Layer 3 of a small transformer language model trained on English Wikipedia (25 layers, counted from 0, width 128).
A neuron's activation on a vector x is SiLU(gate . x) times (in . x), where the dot is the dot product.
The model reads these tokens: " made" " his" " debut" " in" " the" " first" " game" " of" " the" " season" " against" " FC"

The vector x that enters this layer's MLP at each token. A number n stands for (n - 128) times 0.014.
0 " made": 176, 128, 153, 115, 89, 110, 81, 117, 130, 120, 137, 117, 100, 150, 126, 115, 182, 169, 190, 124, 123, 139, 119, 109, 129, 87, 172, 96, 134, 184, 140, 166, 91, 102, 122, 73, 87, 94, 104, 85, 167, 99, 160, 147, 128, 128, 200, 148, 108, 85, 146, 131, 168, 104, 171, 211, 153, 171, 207, 146, 201, 132, 185, 138, 120, 119, 106, 126, 111, 152, 106, 113, 96, 202, 103, 92, 54, 91, 148, 161, 133, 109, 160, 166, 157, 161, 156, 94, 139, 109, 147, 163, 119, 154, 124, 133, 75, 163, 131, 140, 167, 97, 152, 134, 109, 126, 139, 142, 120, 141, 113, 151, 112, 115, 113, 152, 120, 192, 119, 110, 109, 94, 88, 76, 131, 114, 100, 116
1 " his": 188, 82, 101, 137, 94, 130, 151, 108, 117, 150, 96, 183, 81, 115, 137, 146, 134, 147, 127, 122, 134, 103, 95, 99, 137, 151, 117, 170, 125, 190, 181, 132, 94, 48, 132, 186, 83, 142, 81, 128, 141, 94, 122, 203, 146, 97, 118, 122, 168, 83, 93, 121, 88, 154, 145, 145, 137, 103, 132, 174, 155, 136, 153, 141, 93, 116, 146, 118, 120, 114, 126, 125, 152, 130, 136, 202, 90, 174, 179, 168, 121, 129, 166, 163, 98, 127, 115, 154, 197, 147, 125, 135, 126, 92, 112, 121, 158, 184, 149, 120, 111, 96, 133, 200, 98, 115, 124, 154, 149, 176, 76, 154, 150, 98, 127, 143, 204, 167, 136, 135, 81, 103, 91, 165, 133, 146, 114, 132
2 " debut": 180, 130, 146, 120, 100, 100, 139, 178, 103, 105, 171, 126, 98, 196, 169, 161, 138, 144, 139, 139, 161, 143, 107, 97, 135, 94, 181, 144, 161, 117, 133, 137, 84, 104, 75, 187, 158, 104, 144, 92, 170, 119, 136, 162, 118, 87, 132, 166, 160, 167, 150, 151, 112, 183, 138, 177, 151, 119, 91, 160, 145, 152, 135, 115, 135, 57, 117, 170, 61, 104, 121, 148, 80, 137, 142, 150, 57, 120, 155, 101, 161, 104, 132, 139, 168, 99, 125, 77, 143, 116, 177, 155, 120, 134, 145, 115, 74, 148, 151, 53, 170, 120, 202, 177, 113, 153, 83, 138, 130, 159, 83, 167, 140, 173, 120, 169, 157, 121, 129, 121, 135, 135, 119, 157, 131, 137, 110, 158
3 " in": 134, 103, 121, 99, 171, 115, 151, 102, 78, 141, 105, 159, 101, 115, 160, 104, 188, 170, 114, 124, 120, 97, 109, 109, 122, 116, 158, 120, 142, 135, 203, 110, 134, 120, 137, 166, 97, 177, 130, 51, 150, 122, 106, 127, 155, 166, 142, 82, 119, 79, 132, 110, 130, 160, 139, 163, 128, 127, 115, 77, 157, 141, 158, 146, 139, 102, 125, 134, 120, 149, 152, 140, 164, 156, 118, 106, 57, 147, 182, 61, 156, 106, 184, 113, 139, 120, 77, 104, 137, 147, 207, 113, 113, 140, 86, 139, 114, 145, 141, 123, 103, 48, 200, 210, 153, 82, 109, 147, 156, 103, 141, 152, 109, 58, 119, 159, 158, 192, 172, 96, 114, 163, 102, 130, 147, 152, 138, 153
4 " the": 146, 117, 91, 126, 84, 130, 223, 109, 119, 154, 121, 179, 122, 91, 181, 168, 136, 141, 114, 131, 115, 20, 114, 130, 133, 114, 129, 129, 120, 155, 170, 161, 82, 89, 104, 168, 100, 95, 98, 71, 147, 67, 115, 209, 140, 111, 117, 135, 132, 95, 81, 80, 64, 154, 95, 138, 167, 83, 155, 133, 158, 127, 181, 158, 64, 82, 111, 140, 98, 96, 132, 143, 171, 191, 129, 143, 139, 139, 154, 91, 140, 116, 165, 142, 63, 116, 101, 125, 157, 149, 153, 154, 140, 123, 127, 137, 128, 157, 161, 111, 100, 88, 172, 193, 146, 134, 93, 133, 163, 130, 99, 111, 133, 56, 132, 141, 156, 137, 157, 132, 133, 133, 138, 169, 134, 119, 155, 94
5 " first": 145, 99, 150, 135, 94, 138, 174, 72, 101, 112, 179, 101, 19, 175, 161, 179, 183, 103, 98, 106, 107, 101, 79, 137, 161, 109, 114, 124, 159, 136, 163, 146, 109, 76, 100, 186, 90, 143, 116, 155, 169, 101, 126, 162, 118, 139, 125, 126, 173, 165, 144, 119, 89, 146, 104, 140, 141, 110, 123, 142, 171, 127, 167, 127, 163, 88, 108, 170, 145, 117, 111, 156, 71, 163, 129, 107, 86, 128, 168, 152, 166, 92, 126, 179, 137, 157, 117, 106, 173, 147, 186, 160, 127, 133, 139, 146, 106, 166, 130, 94, 183, 102, 192, 197, 110, 121, 142, 139, 183, 147, 54, 159, 114, 113, 155, 156, 144, 124, 129, 129, 134, 93, 121, 118, 150, 135, 111, 134
6 " game": 183, 127, 123, 116, 102, 130, 128, 124, 124, 103, 107, 155, 116, 150, 106, 127, 124, 92, 174, 125, 162, 107, 87, 143, 148, 89, 131, 96, 165, 112, 243, 187, 119, 85, 145, 153, 129, 70, 91, 119, 109, 104, 88, 141, 146, 84, 150, 168, 154, 152, 156, 87, 125, 126, 131, 173, 100, 145, 103, 161, 145, 142, 114, 135, 84, 158, 108, 115, 90, 149, 100, 152, 98, 103, 139, 146, 61, 105, 172, 48, 165, 95, 70, 137, 106, 88, 151, 114, 141, 164, 161, 157, 105, 126, 156, 133, 77, 110, 141, 113, 101, 100, 117, 56, 163, 137, 170, 138, 133, 170, 91, 153, 162, 144, 118, 136, 111, 116, 100, 127, 125, 136, 87, 158, 81, 178, 128, 187
7 " of": 141, 97, 105, 134, 97, 105, 141, 111, 95, 167, 134, 197, 137, 115, 159, 128, 172, 185, 119, 123, 141, 81, 95, 103, 99, 114, 115, 159, 94, 137, 206, 143, 115, 114, 165, 163, 87, 151, 99, 30, 135, 140, 117, 165, 152, 141, 100, 143, 106, 95, 100, 81, 124, 142, 158, 116, 194, 64, 170, 136, 101, 123, 167, 192, 163, 100, 172, 126, 114, 155, 104, 132, 117, 113, 121, 106, 77, 133, 148, 124, 158, 124, 111, 146, 122, 137, 105, 168, 137, 162, 186, 141, 128, 124, 108, 123, 99, 148, 138, 124, 131, 62, 133, 248, 128, 124, 122, 135, 152, 117, 148, 103, 86, 117, 119, 172, 129, 180, 143, 120, 102, 173, 99, 129, 167, 109, 127, 165
8 " the": 146, 116, 91, 124, 76, 131, 223, 107, 121, 155, 126, 177, 112, 95, 185, 162, 140, 140, 119, 131, 115, 21, 110, 131, 129, 111, 130, 131, 117, 153, 176, 160, 81, 95, 106, 170, 100, 99, 88, 73, 146, 57, 110, 203, 142, 111, 111, 134, 124, 99, 80, 81, 64, 147, 96, 139, 168, 89, 155, 139, 156, 124, 185, 161, 68, 91, 111, 133, 92, 93, 132, 144, 163, 188, 126, 140, 147, 141, 151, 90, 143, 116, 165, 148, 56, 114, 101, 124, 158, 159, 153, 155, 139, 120, 135, 133, 128, 147, 158, 110, 102, 88, 172, 193, 144, 134, 95, 131, 165, 128, 100, 113, 135, 60, 132, 136, 155, 131, 157, 134, 133, 132, 136, 169, 141, 119, 157, 96
9 " season": 145, 108, 117, 99, 100, 99, 140, 125, 110, 130, 165, 147, 73, 183, 161, 151, 97, 105, 130, 138, 172, 152, 104, 143, 151, 107, 139, 59, 153, 147, 188, 152, 101, 95, 136, 154, 179, 91, 89, 94, 120, 116, 93, 63, 74, 83, 142, 192, 172, 170, 140, 91, 117, 168, 107, 177, 115, 139, 135, 136, 171, 117, 128, 154, 114, 155, 79, 120, 124, 153, 147, 120, 99, 118, 102, 138, 57, 166, 164, 114, 139, 72, 92, 110, 99, 61, 120, 120, 170, 101, 155, 182, 74, 151, 177, 126, 127, 145, 108, 101, 113, 120, 135, 118, 156, 127, 125, 122, 152, 126, 75, 135, 163, 145, 172, 162, 138, 124, 79, 143, 98, 118, 74, 134, 111, 131, 123, 196
10 " against": 141, 106, 122, 170, 96, 97, 171, 108, 114, 170, 104, 165, 139, 149, 154, 149, 153, 148, 148, 119, 127, 99, 123, 47, 109, 108, 159, 101, 147, 151, 171, 178, 93, 128, 160, 138, 128, 80, 100, 89, 109, 119, 162, 170, 113, 136, 157, 132, 120, 105, 144, 112, 86, 167, 139, 206, 126, 127, 153, 89, 173, 154, 185, 184, 109, 157, 158, 151, 125, 163, 117, 147, 109, 112, 165, 145, 107, 166, 149, 38, 150, 113, 118, 118, 145, 116, 145, 160, 185, 108, 106, 119, 87, 107, 82, 103, 75, 123, 139, 99, 146, 87, 86, 231, 146, 114, 80, 158, 156, 113, 73, 152, 104, 130, 129, 144, 136, 193, 148, 115, 110, 103, 53, 97, 133, 102, 122, 128
11 " FC": 133, 95, 124, 130, 130, 124, 168, 129, 60, 127, 164, 151, 154, 108, 109, 176, 134, 147, 135, 121, 102, 158, 146, 119, 153, 68, 121, 119, 135, 144, 157, 188, 161, 45, 106, 132, 117, 138, 92, 90, 62, 57, 168, 141, 190, 147, 117, 145, 134, 163, 75, 58, 85, 175, 115, 159, 164, 159, 121, 151, 190, 111, 141, 139, 204, 141, 62, 156, 101, 193, 119, 143, 96, 160, 116, 164, 88, 107, 140, 80, 108, 144, 113, 167, 122, 119, 141, 115, 130, 71, 160, 149, 58, 105, 155, 100, 109, 88, 145, 136, 140, 146, 119, 147, 162, 88, 142, 162, 108, 115, 100, 156, 109, 163, 120, 72, 114, 130, 147, 172, 126, 146, 137, 195, 131, 160, 161, 163

Each question shows the input weights of one neuron of the MLP. A number n stands for (n - 128) times 0.0027.

n141 gate: 142, 121, 166, 159, 178, 132, 133, 123, 118, 104, 84, 105, 112, 104, 144, 135, 133, 158, 154, 82, 110, 77, 148, 130, 103, 154, 172, 155, 106, 163, 114, 154, 118, 158, 149, 152, 111, 191, 159, 155, 126, 98, 138, 105, 112, 106, 126, 172, 135, 175, 140, 101, 160, 111, 119, 122, 128, 134, 150, 114, 142, 108, 146, 171, 94, 130, 92, 105, 134, 155, 120, 164, 98, 179, 143, 127, 115, 115, 99, 128, 168, 112, 128, 110, 108, 134, 159, 118, 109, 160, 124, 140, 136, 154, 116, 148, 116, 134, 85, 181, 126, 114, 121, 166, 180, 140, 130, 150, 127, 138, 126, 129, 169, 126, 106, 96, 103, 94, 109, 145, 157, 89, 147, 121, 126, 126, 120, 189
n141 in: 88, 124, 137, 168, 176, 167, 109, 106, 104, 106, 114, 171, 143, 100, 127, 116, 136, 148, 162, 113, 161, 94, 129, 147, 133, 110, 171, 165, 122, 130, 124, 125, 130, 124, 171, 159, 107, 149, 124, 168, 127, 84, 155, 124, 115, 116, 165, 153, 134, 135, 129, 76, 132, 124, 135, 107, 158, 128, 151, 126, 144, 123, 112, 128, 154, 103, 94, 129, 132, 143, 106, 134, 116, 152, 104, 104, 127, 109, 83, 112, 106, 98, 122, 104, 84, 117, 107, 95, 135, 117, 108, 117, 122, 114, 98, 132, 149, 154, 121, 200, 144, 154, 129, 179, 158, 154, 155, 110, 121, 103, 119, 158, 139, 157, 103, 106, 127, 119, 122, 154, 97, 104, 145, 141, 144, 122, 143, 184
On which two tokens does it fire most, strongest first? 2 " debut", 11 " FC"

n216 gate: 142, 143, 126, 123, 119, 152, 110, 112, 90, 142, 116, 129, 84, 103, 146, 132, 160, 135, 148, 121, 113, 160, 147, 94, 136, 152, 148, 148, 181, 120, 124, 139, 139, 145, 147, 141, 135, 148, 104, 154, 128, 112, 83, 141, 126, 103, 168, 118, 108, 149, 154, 146, 131, 86, 135, 162, 117, 99, 76, 76, 100, 153, 67, 105, 111, 112, 126, 140, 120, 137, 174, 144, 132, 127, 145, 142, 185, 86, 111, 144, 130, 121, 123, 104, 137, 143, 104, 151, 142, 161, 114, 111, 82, 99, 86, 155, 143, 97, 118, 163, 180, 130, 109, 113, 103, 161, 142, 165, 80, 120, 114, 127, 167, 119, 119, 137, 151, 79, 125, 120, 152, 182, 151, 141, 127, 106, 108, 74
n216 in: 147, 139, 134, 128, 169, 157, 137, 81, 122, 164, 136, 118, 131, 160, 115, 132, 135, 67, 126, 160, 108, 100, 130, 86, 164, 144, 116, 147, 131, 126, 130, 122, 102, 161, 113, 143, 118, 117, 150, 166, 131, 89, 99, 143, 97, 69, 134, 131, 148, 200, 157, 139, 119, 138, 147, 134, 159, 130, 115, 139, 128, 124, 131, 133, 119, 130, 149, 139, 101, 107, 154, 147, 138, 152, 105, 123, 154, 75, 100, 192, 172, 123, 134, 104, 155, 126, 123, 102, 87, 139, 122, 79, 114, 162, 176, 88, 150, 129, 135, 132, 146, 126, 122, 144, 68, 141, 155, 96, 124, 128, 112, 106, 141, 42, 134, 164, 155, 82, 164, 125, 126, 148, 86, 134, 122, 173, 158, 157
On which three tokens does it fire most, strongest first? 11 " FC", 7 " of", 10 " against"

n127 gate: 98, 139, 107, 179, 136, 126, 119, 58, 102, 132, 131, 133, 180, 135, 115, 85, 148, 82, 154, 189, 53, 136, 131, 103, 117, 126, 147, 154, 115, 140, 151, 135, 138, 93, 140, 105, 106, 89, 112, 126, 129, 114, 177, 89, 110, 111, 97, 113, 135, 166, 173, 119, 128, 115, 107, 134, 150, 149, 72, 218, 137, 114, 142, 125, 149, 111, 80, 145, 140, 79, 145, 121, 95, 137, 125, 140, 111, 99, 121, 157, 126, 156, 107, 151, 126, 145, 107, 179, 133, 138, 64, 54, 134, 83, 142, 105, 120, 145, 100, 82, 145, 115, 153, 137, 117, 118, 132, 109, 119, 121, 97, 149, 129, 148, 120, 166, 116, 126, 121, 95, 150, 114, 145, 107, 115, 126, 169, 112
n127 in: 86, 68, 96, 106, 95, 100, 125, 155, 126, 129, 167, 128, 128, 120, 131, 111, 190, 92, 149, 154, 102, 128, 149, 133, 118, 151, 103, 132, 141, 97, 177, 146, 138, 127, 100, 135, 108, 125, 146, 128, 126, 133, 168, 88, 131, 119, 147, 145, 137, 117, 153, 129, 101, 152, 137, 145, 89, 99, 95, 111, 132, 122, 157, 153, 142, 99, 78, 124, 126, 124, 136, 107, 86, 141, 137, 110, 74, 77, 159, 143, 86, 104, 156, 111, 190, 147, 96, 90, 102, 104, 117, 148, 116, 73, 104, 106, 137, 131, 168, 89, 134, 104, 178, 125, 128, 146, 127, 111, 90, 147, 98, 162, 180, 138, 154, 163, 119, 113, 98, 78, 143, 65, 179, 114, 132, 95, 179, 106
On which token does it fire most, and how strongly? 5 " first", at about 0.17

n151 gate: 175, 129, 137, 195, 135, 120, 152, 143, 99, 117, 94, 152, 136, 139, 203, 152, 127, 114, 133, 106, 80, 112, 162, 109, 130, 133, 146, 103, 113, 115, 129, 97, 105, 129, 164, 145, 97, 143, 136, 101, 137, 149, 135, 126, 97, 116, 105, 154, 101, 172, 160, 130, 186, 113, 145, 121, 113, 115, 150, 195, 125, 125, 132, 120, 144, 86, 163, 157, 157, 175, 74, 113, 135, 94, 111, 154, 133, 138, 104, 137, 124, 155, 69, 48, 66, 97, 128, 178, 175, 100, 93, 116, 71, 103, 105, 146, 143, 117, 116, 98, 100, 145, 133, 128, 117, 108, 68, 122, 105, 135, 117, 135, 156, 171, 114, 144, 150, 148, 92, 141, 152, 92, 131, 134, 127, 161, 97, 152
n151 in: 136, 120, 131, 130, 140, 118, 84, 98, 93, 129, 156, 114, 112, 88, 112, 145, 138, 158, 144, 128, 157, 162, 86, 148, 137, 173, 112, 132, 187, 123, 115, 120, 146, 176, 144, 141, 121, 133, 150, 105, 106, 145, 101, 156, 146, 143, 74, 115, 143, 109, 135, 153, 129, 145, 112, 135, 171, 100, 142, 134, 148, 139, 101, 120, 173, 99, 121, 147, 104, 136, 159, 123, 172, 141, 148, 89, 65, 119, 87, 166, 105, 106, 120, 132, 165, 114, 157, 79, 149, 130, 136, 116, 96, 60, 135, 162, 104, 103, 160, 136, 149, 120, 93, 161, 149, 142, 122, 127, 124, 114, 85, 113, 107, 81, 117, 143, 155, 133, 139, 102, 113, 131, 166, 120, 159, 90, 117, 89
On which token does it fire most, and how strongly? 7 " of", at about 0.082

n220 gate: 92, 89, 158, 107, 74, 162, 150, 102, 142, 107, 159, 135, 88, 152, 143, 134, 158, 87, 187, 175, 146, 162, 184, 136, 126, 186, 139, 149, 108, 99, 73, 107, 116, 144, 122, 89, 117, 88, 155, 119, 62, 132, 96, 105, 146, 70, 101, 177, 141, 106, 134, 140, 92, 102, 121, 96, 121, 158, 123, 145, 101, 96, 165, 125, 122, 180, 121, 127, 124, 68, 115, 107, 121, 116, 159, 140, 140, 149, 120, 115, 112, 129, 167, 180, 142, 136, 98, 120, 132, 139, 124, 115, 71, 147, 84, 151, 108, 95, 122, 123, 182, 129, 115, 151, 130, 97, 158, 186, 99, 132, 147, 145, 126, 117, 153, 139, 95, 140, 105, 90, 133, 101, 104, 102, 138, 131, 151, 119
n220 in: 130, 99, 148, 150, 115, 111, 108, 119, 103, 140, 93, 123, 103, 133, 142, 92, 91, 83, 151, 151, 117, 159, 183, 126, 155, 153, 149, 164, 111, 94, 145, 125, 106, 131, 148, 110, 141, 99, 125, 132, 116, 121, 74, 124, 125, 57, 111, 149, 93, 78, 166, 102, 120, 126, 161, 108, 128, 144, 93, 156, 167, 86, 141, 139, 133, 146, 121, 102, 159, 119, 126, 101, 109, 120, 169, 120, 174, 155, 118, 149, 135, 160, 175, 190, 139, 130, 102, 110, 128, 84, 89, 98, 116, 140, 119, 128, 79, 92, 95, 122, 154, 137, 130, 123, 113, 117, 108, 129, 127, 126, 133, 130, 138, 152, 149, 140, 106, 151, 128, 75, 96, 112, 68, 81, 146, 138, 133, 154
On which token does it fire most, and how strongly? 4 " the", at about 0.11

n105 gate: 150, 153, 147, 120, 159, 158, 133, 167, 133, 116, 129, 112, 160, 72, 144, 102, 189, 101, 131, 89, 151, 141, 139, 93, 157, 141, 136, 177, 181, 49, 134, 141, 109, 200, 138, 116, 143, 133, 190, 90, 136, 114, 120, 144, 99, 85, 101, 134, 108, 170, 155, 166, 131, 198, 158, 161, 125, 37, 127, 117, 125, 95, 124, 150, 95, 158, 121, 125, 143, 116, 148, 114, 79, 60, 155, 143, 185, 138, 120, 158, 142, 210, 128, 137, 117, 73, 148, 54, 68, 160, 168, 97, 118, 167, 117, 159, 158, 92, 137, 79, 160, 110, 128, 117, 119, 68, 99, 132, 169, 111, 131, 87, 166, 146, 158, 71, 136, 117, 98, 201, 79, 135, 145, 135, 185, 137, 104, 198
n105 in: 141, 202, 134, 175, 119, 103, 74, 117, 113, 104, 149, 142, 80, 154, 107, 198, 90, 163, 117, 125, 85, 69, 111, 181, 119, 156, 117, 144, 90, 130, 106, 132, 120, 130, 80, 168, 124, 71, 108, 124, 100, 88, 142, 142, 130, 141, 103, 130, 99, 119, 107, 95, 119, 145, 90, 109, 172, 209, 204, 120, 164, 171, 110, 99, 130, 164, 124, 131, 106, 154, 102, 125, 103, 136, 118, 67, 90, 72, 109, 117, 81, 97, 94, 131, 149, 160, 153, 149, 158, 119, 128, 112, 186, 159, 112, 128, 141, 168, 65, 154, 120, 131, 133, 92, 103, 156, 95, 138, 119, 102, 157, 105, 110, 145, 152, 107, 113, 162, 136, 129, 170, 152, 143, 155, 112, 115, 96, 118
On which three tokens does it fire most, strongest first? 1 " his", 3 " in", 10 " against"

n26 gate: 99, 81, 128, 147, 165, 119, 94, 88, 128, 146, 129, 158, 133, 153, 116, 124, 83, 111, 149, 129, 101, 167, 145, 119, 171, 149, 123, 139, 138, 148, 143, 109, 137, 107, 118, 125, 134, 143, 106, 101, 93, 77, 139, 74, 150, 122, 117, 123, 63, 94, 158, 81, 122, 139, 97, 107, 117, 112, 104, 166, 158, 112, 141, 149, 115, 176, 142, 136, 120, 148, 140, 170, 140, 105, 123, 120, 101, 124, 123, 118, 139, 123, 120, 130, 81, 123, 123, 147, 131, 118, 111, 105, 135, 146, 139, 105, 110, 149, 135, 123, 96, 109, 138, 150, 74, 77, 132, 83, 59, 162, 120, 149, 147, 161, 124, 116, 84, 117, 156, 105, 150, 120, 114, 97, 129, 125, 89, 101
n26 in: 88, 159, 116, 122, 125, 169, 141, 109, 155, 151, 118, 69, 109, 158, 121, 142, 153, 169, 103, 113, 141, 89, 145, 119, 132, 96, 81, 143, 95, 101, 151, 80, 132, 151, 121, 165, 141, 110, 151, 80, 112, 130, 74, 100, 129, 128, 131, 140, 102, 116, 132, 108, 101, 148, 129, 129, 100, 153, 134, 183, 142, 140, 100, 115, 102, 113, 138, 110, 113, 159, 131, 118, 101, 161, 51, 129, 136, 114, 142, 120, 97, 143, 126, 142, 134, 104, 107, 99, 137, 80, 104, 157, 107, 148, 165, 137, 150, 127, 119, 108, 140, 119, 136, 144, 116, 120, 127, 144, 149, 91, 133, 153, 104, 147, 109, 118, 155, 119, 113, 144, 103, 108, 105, 135, 139, 168, 144, 159
On which token does it fire most, and how strongly? 11 " FC", at about 0.12

n129 gate: 104, 112, 96, 132, 150, 113, 125, 126, 195, 132, 101, 146, 140, 155, 131, 75, 165, 114, 135, 111, 165, 145, 130, 87, 120, 137, 148, 77, 126, 148, 123, 82, 160, 148, 167, 92, 146, 168, 128, 132, 161, 161, 105, 118, 160, 112, 136, 137, 159, 142, 152, 76, 97, 163, 154, 163, 139, 97, 128, 181, 150, 149, 86, 141, 142, 107, 137, 147, 119, 69, 136, 133, 108, 126, 165, 92, 126, 99, 83, 130, 143, 113, 87, 115, 118, 104, 145, 126, 123, 101, 137, 124, 136, 134, 144, 86, 112, 152, 166, 165, 102, 130, 112, 113, 149, 167, 118, 115, 85, 130, 125, 147, 136, 134, 149, 134, 135, 132, 183, 126, 202, 96, 151, 134, 98, 97, 149, 115
n129 in: 123, 97, 136, 161, 190, 104, 133, 122, 148, 119, 110, 154, 168, 175, 61, 96, 146, 163, 139, 165, 92, 130, 109, 131, 103, 141, 160, 130, 155, 119, 127, 108, 168, 131, 140, 132, 111, 135, 144, 130, 129, 142, 158, 154, 131, 92, 134, 143, 156, 145, 105, 129, 165, 152, 165, 133, 165, 91, 132, 119, 116, 158, 140, 166, 176, 102, 137, 144, 155, 99, 140, 121, 115, 108, 145, 127, 141, 110, 73, 120, 163, 169, 83, 131, 135, 107, 151, 101, 115, 134, 155, 90, 114, 159, 140, 151, 88, 151, 121, 153, 123, 74, 88, 129, 124, 90, 130, 112, 83, 135, 143, 132, 164, 142, 132, 97, 150, 164, 112, 108, 130, 128, 145, 157, 125, 123, 113, 85
On which token does it fire most, and how strongly? 8 " the", at about 0.1

n132 gate: 146, 91, 102, 143, 145, 113, 151, 141, 125, 62, 132, 163, 40, 90, 125, 107, 146, 55, 132, 113, 91, 144, 156, 158, 158, 132, 124, 108, 115, 132, 71, 149, 126, 97, 119, 92, 78, 133, 121, 174, 97, 137, 126, 101, 146, 169, 158, 103, 104, 146, 106, 129, 161, 133, 174, 158, 161, 145, 176, 158, 121, 132, 119, 92, 146, 155, 158, 107, 107, 72, 65, 136, 110, 156, 168, 143, 124, 131, 160, 167, 131, 166, 134, 125, 128, 133, 162, 120, 111, 109, 100, 127, 126, 134, 170, 110, 125, 105, 124, 147, 131, 104, 71, 138, 133, 118, 123, 175, 97, 124, 71, 119, 116, 120, 171, 133, 145, 87, 125, 131, 127, 179, 132, 116, 167, 116, 92, 125
n132 in: 112, 125, 164, 127, 173, 162, 106, 131, 116, 150, 66, 116, 136, 114, 140, 133, 188, 136, 108, 118, 126, 106, 104, 158, 114, 104, 147, 77, 148, 119, 122, 189, 147, 95, 144, 145, 114, 136, 148, 138, 69, 131, 98, 132, 134, 127, 154, 113, 127, 124, 115, 105, 86, 111, 115, 164, 149, 167, 149, 152, 132, 147, 155, 143, 125, 124, 129, 130, 173, 113, 102, 109, 60, 214, 131, 133, 84, 112, 120, 172, 152, 132, 130, 108, 142, 71, 150, 97, 154, 79, 146, 140, 74, 122, 125, 104, 108, 179, 138, 150, 140, 76, 135, 164, 168, 102, 130, 113, 137, 94, 97, 135, 140, 122, 176, 169, 100, 134, 127, 113, 154, 151, 103, 122, 165, 165, 102, 138
On which token does it fire most, and how strongly? 0 " made", at about 0.29

n125 gate: 130, 144, 159, 145, 125, 85, 120, 147, 87, 162, 128, 137, 119, 110, 126, 131, 101, 126, 139, 89, 84, 135, 164, 119, 139, 158, 129, 150, 115, 113, 164, 136, 143, 191, 145, 115, 128, 171, 150, 165, 133, 139, 130, 115, 149, 163, 164, 131, 126, 137, 104, 110, 168, 149, 103, 177, 104, 130, 103, 185, 137, 95, 154, 146, 91, 177, 155, 96, 174, 187, 84, 113, 150, 148, 143, 146, 132, 152, 121, 134, 131, 173, 149, 114, 111, 184, 172, 164, 112, 78, 156, 95, 111, 144, 139, 136, 94, 124, 97, 153, 101, 93, 142, 107, 135, 145, 140, 117, 138, 97, 111, 128, 92, 40, 124, 134, 87, 116, 161, 124, 151, 130, 121, 108, 121, 105, 75, 90
n125 in: 96, 166, 112, 115, 84, 102, 163, 113, 149, 149, 165, 159, 77, 90, 124, 181, 124, 107, 129, 144, 114, 180, 114, 78, 128, 114, 167, 185, 110, 98, 59, 117, 70, 126, 125, 141, 66, 125, 135, 120, 144, 148, 138, 122, 130, 117, 179, 131, 98, 142, 147, 144, 90, 80, 123, 127, 100, 135, 173, 166, 128, 151, 129, 119, 169, 156, 85, 143, 99, 140, 141, 83, 143, 110, 93, 141, 96, 156, 125, 103, 97, 158, 97, 109, 111, 175, 148, 130, 93, 55, 164, 102, 142, 137, 133, 164, 170, 152, 131, 116, 104, 127, 110, 87, 156, 130, 122, 135, 152, 171, 167, 106, 134, 89, 136, 122, 146, 153, 161, 111, 105, 175, 101, 180, 149, 136, 112, 133
On which two tokens does it fire most, strongest first? 6 " game", 5 " first"

n165 gate: 98, 176, 124, 177, 156, 124, 140, 138, 121, 94, 136, 109, 117, 181, 112, 145, 94, 113, 150, 138, 137, 127, 81, 148, 93, 90, 125, 125, 118, 161, 150, 184, 181, 133, 150, 125, 61, 144, 180, 122, 126, 129, 121, 124, 175, 84, 140, 159, 144, 94, 159, 126, 182, 133, 115, 115, 99, 94, 171, 111, 121, 101, 178, 98, 119, 116, 116, 139, 150, 58, 122, 80, 108, 158, 161, 151, 92, 159, 70, 147, 156, 142, 95, 84, 162, 193, 141, 95, 138, 115, 136, 100, 150, 101, 155, 132, 111, 122, 142, 111, 145, 100, 116, 156, 118, 196, 176, 104, 76, 107, 122, 113, 97, 112, 91, 136, 106, 132, 92, 152, 91, 172, 141, 149, 123, 141, 76, 134
n165 in: 137, 140, 138, 162, 140, 67, 101, 111, 128, 155, 137, 152, 145, 156, 56, 150, 173, 116, 153, 138, 129, 83, 91, 90, 109, 79, 167, 100, 109, 152, 171, 170, 131, 125, 138, 193, 104, 150, 161, 85, 94, 146, 173, 136, 164, 95, 116, 168, 117, 131, 143, 80, 156, 151, 140, 192, 92, 144, 156, 106, 100, 133, 152, 133, 88, 100, 104, 152, 134, 84, 139, 132, 128, 174, 97, 177, 119, 160, 84, 125, 172, 126, 183, 99, 124, 153, 189, 101, 106, 164, 183, 139, 195, 141, 101, 109, 110, 97, 110, 120, 102, 144, 102, 159, 128, 134, 123, 114, 111, 99, 147, 105, 113, 86, 124, 143, 121, 143, 144, 163, 67, 129, 153, 162, 137, 153, 99, 139
On which token does it fire most, and how strongly? 0 " made", at about 0.21

n176 gate: 155, 118, 133, 147, 121, 176, 153, 131, 154, 100, 130, 156, 150, 128, 170, 220, 153, 167, 74, 104, 178, 149, 137, 129, 105, 160, 108, 124, 116, 115, 148, 147, 104, 140, 107, 115, 119, 108, 129, 102, 127, 129, 132, 90, 125, 126, 170, 114, 153, 107, 102, 143, 126, 144, 103, 162, 132, 146, 111, 93, 148, 136, 119, 114, 100, 120, 102, 163, 128, 165, 113, 111, 126, 121, 139, 103, 127, 163, 142, 132, 160, 152, 143, 147, 144, 84, 128, 109, 123, 120, 67, 158, 128, 117, 130, 162, 159, 95, 139, 91, 172, 79, 157, 145, 110, 127, 134, 99, 135, 154, 162, 112, 174, 183, 133, 110, 89, 123, 122, 181, 129, 156, 101, 155, 130, 198, 115, 181
n176 in: 91, 165, 42, 131, 111, 117, 125, 101, 112, 123, 123, 107, 102, 133, 105, 124, 116, 150, 129, 171, 83, 120, 120, 137, 104, 115, 110, 142, 149, 128, 137, 96, 162, 94, 150, 214, 99, 92, 119, 107, 131, 169, 147, 202, 164, 129, 120, 149, 118, 165, 153, 147, 91, 138, 169, 100, 121, 144, 139, 174, 73, 150, 101, 119, 93, 103, 163, 141, 124, 105, 99, 167, 133, 142, 101, 175, 86, 123, 126, 65, 128, 111, 137, 153, 131, 127, 127, 117, 161, 117, 149, 148, 146, 125, 142, 116, 93, 138, 110, 136, 151, 164, 128, 158, 163, 74, 50, 102, 123, 95, 83, 163, 77, 92, 143, 120, 150, 131, 156, 146, 127, 108, 155, 149, 136, 110, 120, 85
On which token does it fire most, and how strongly? 2 " debut", at about 0.34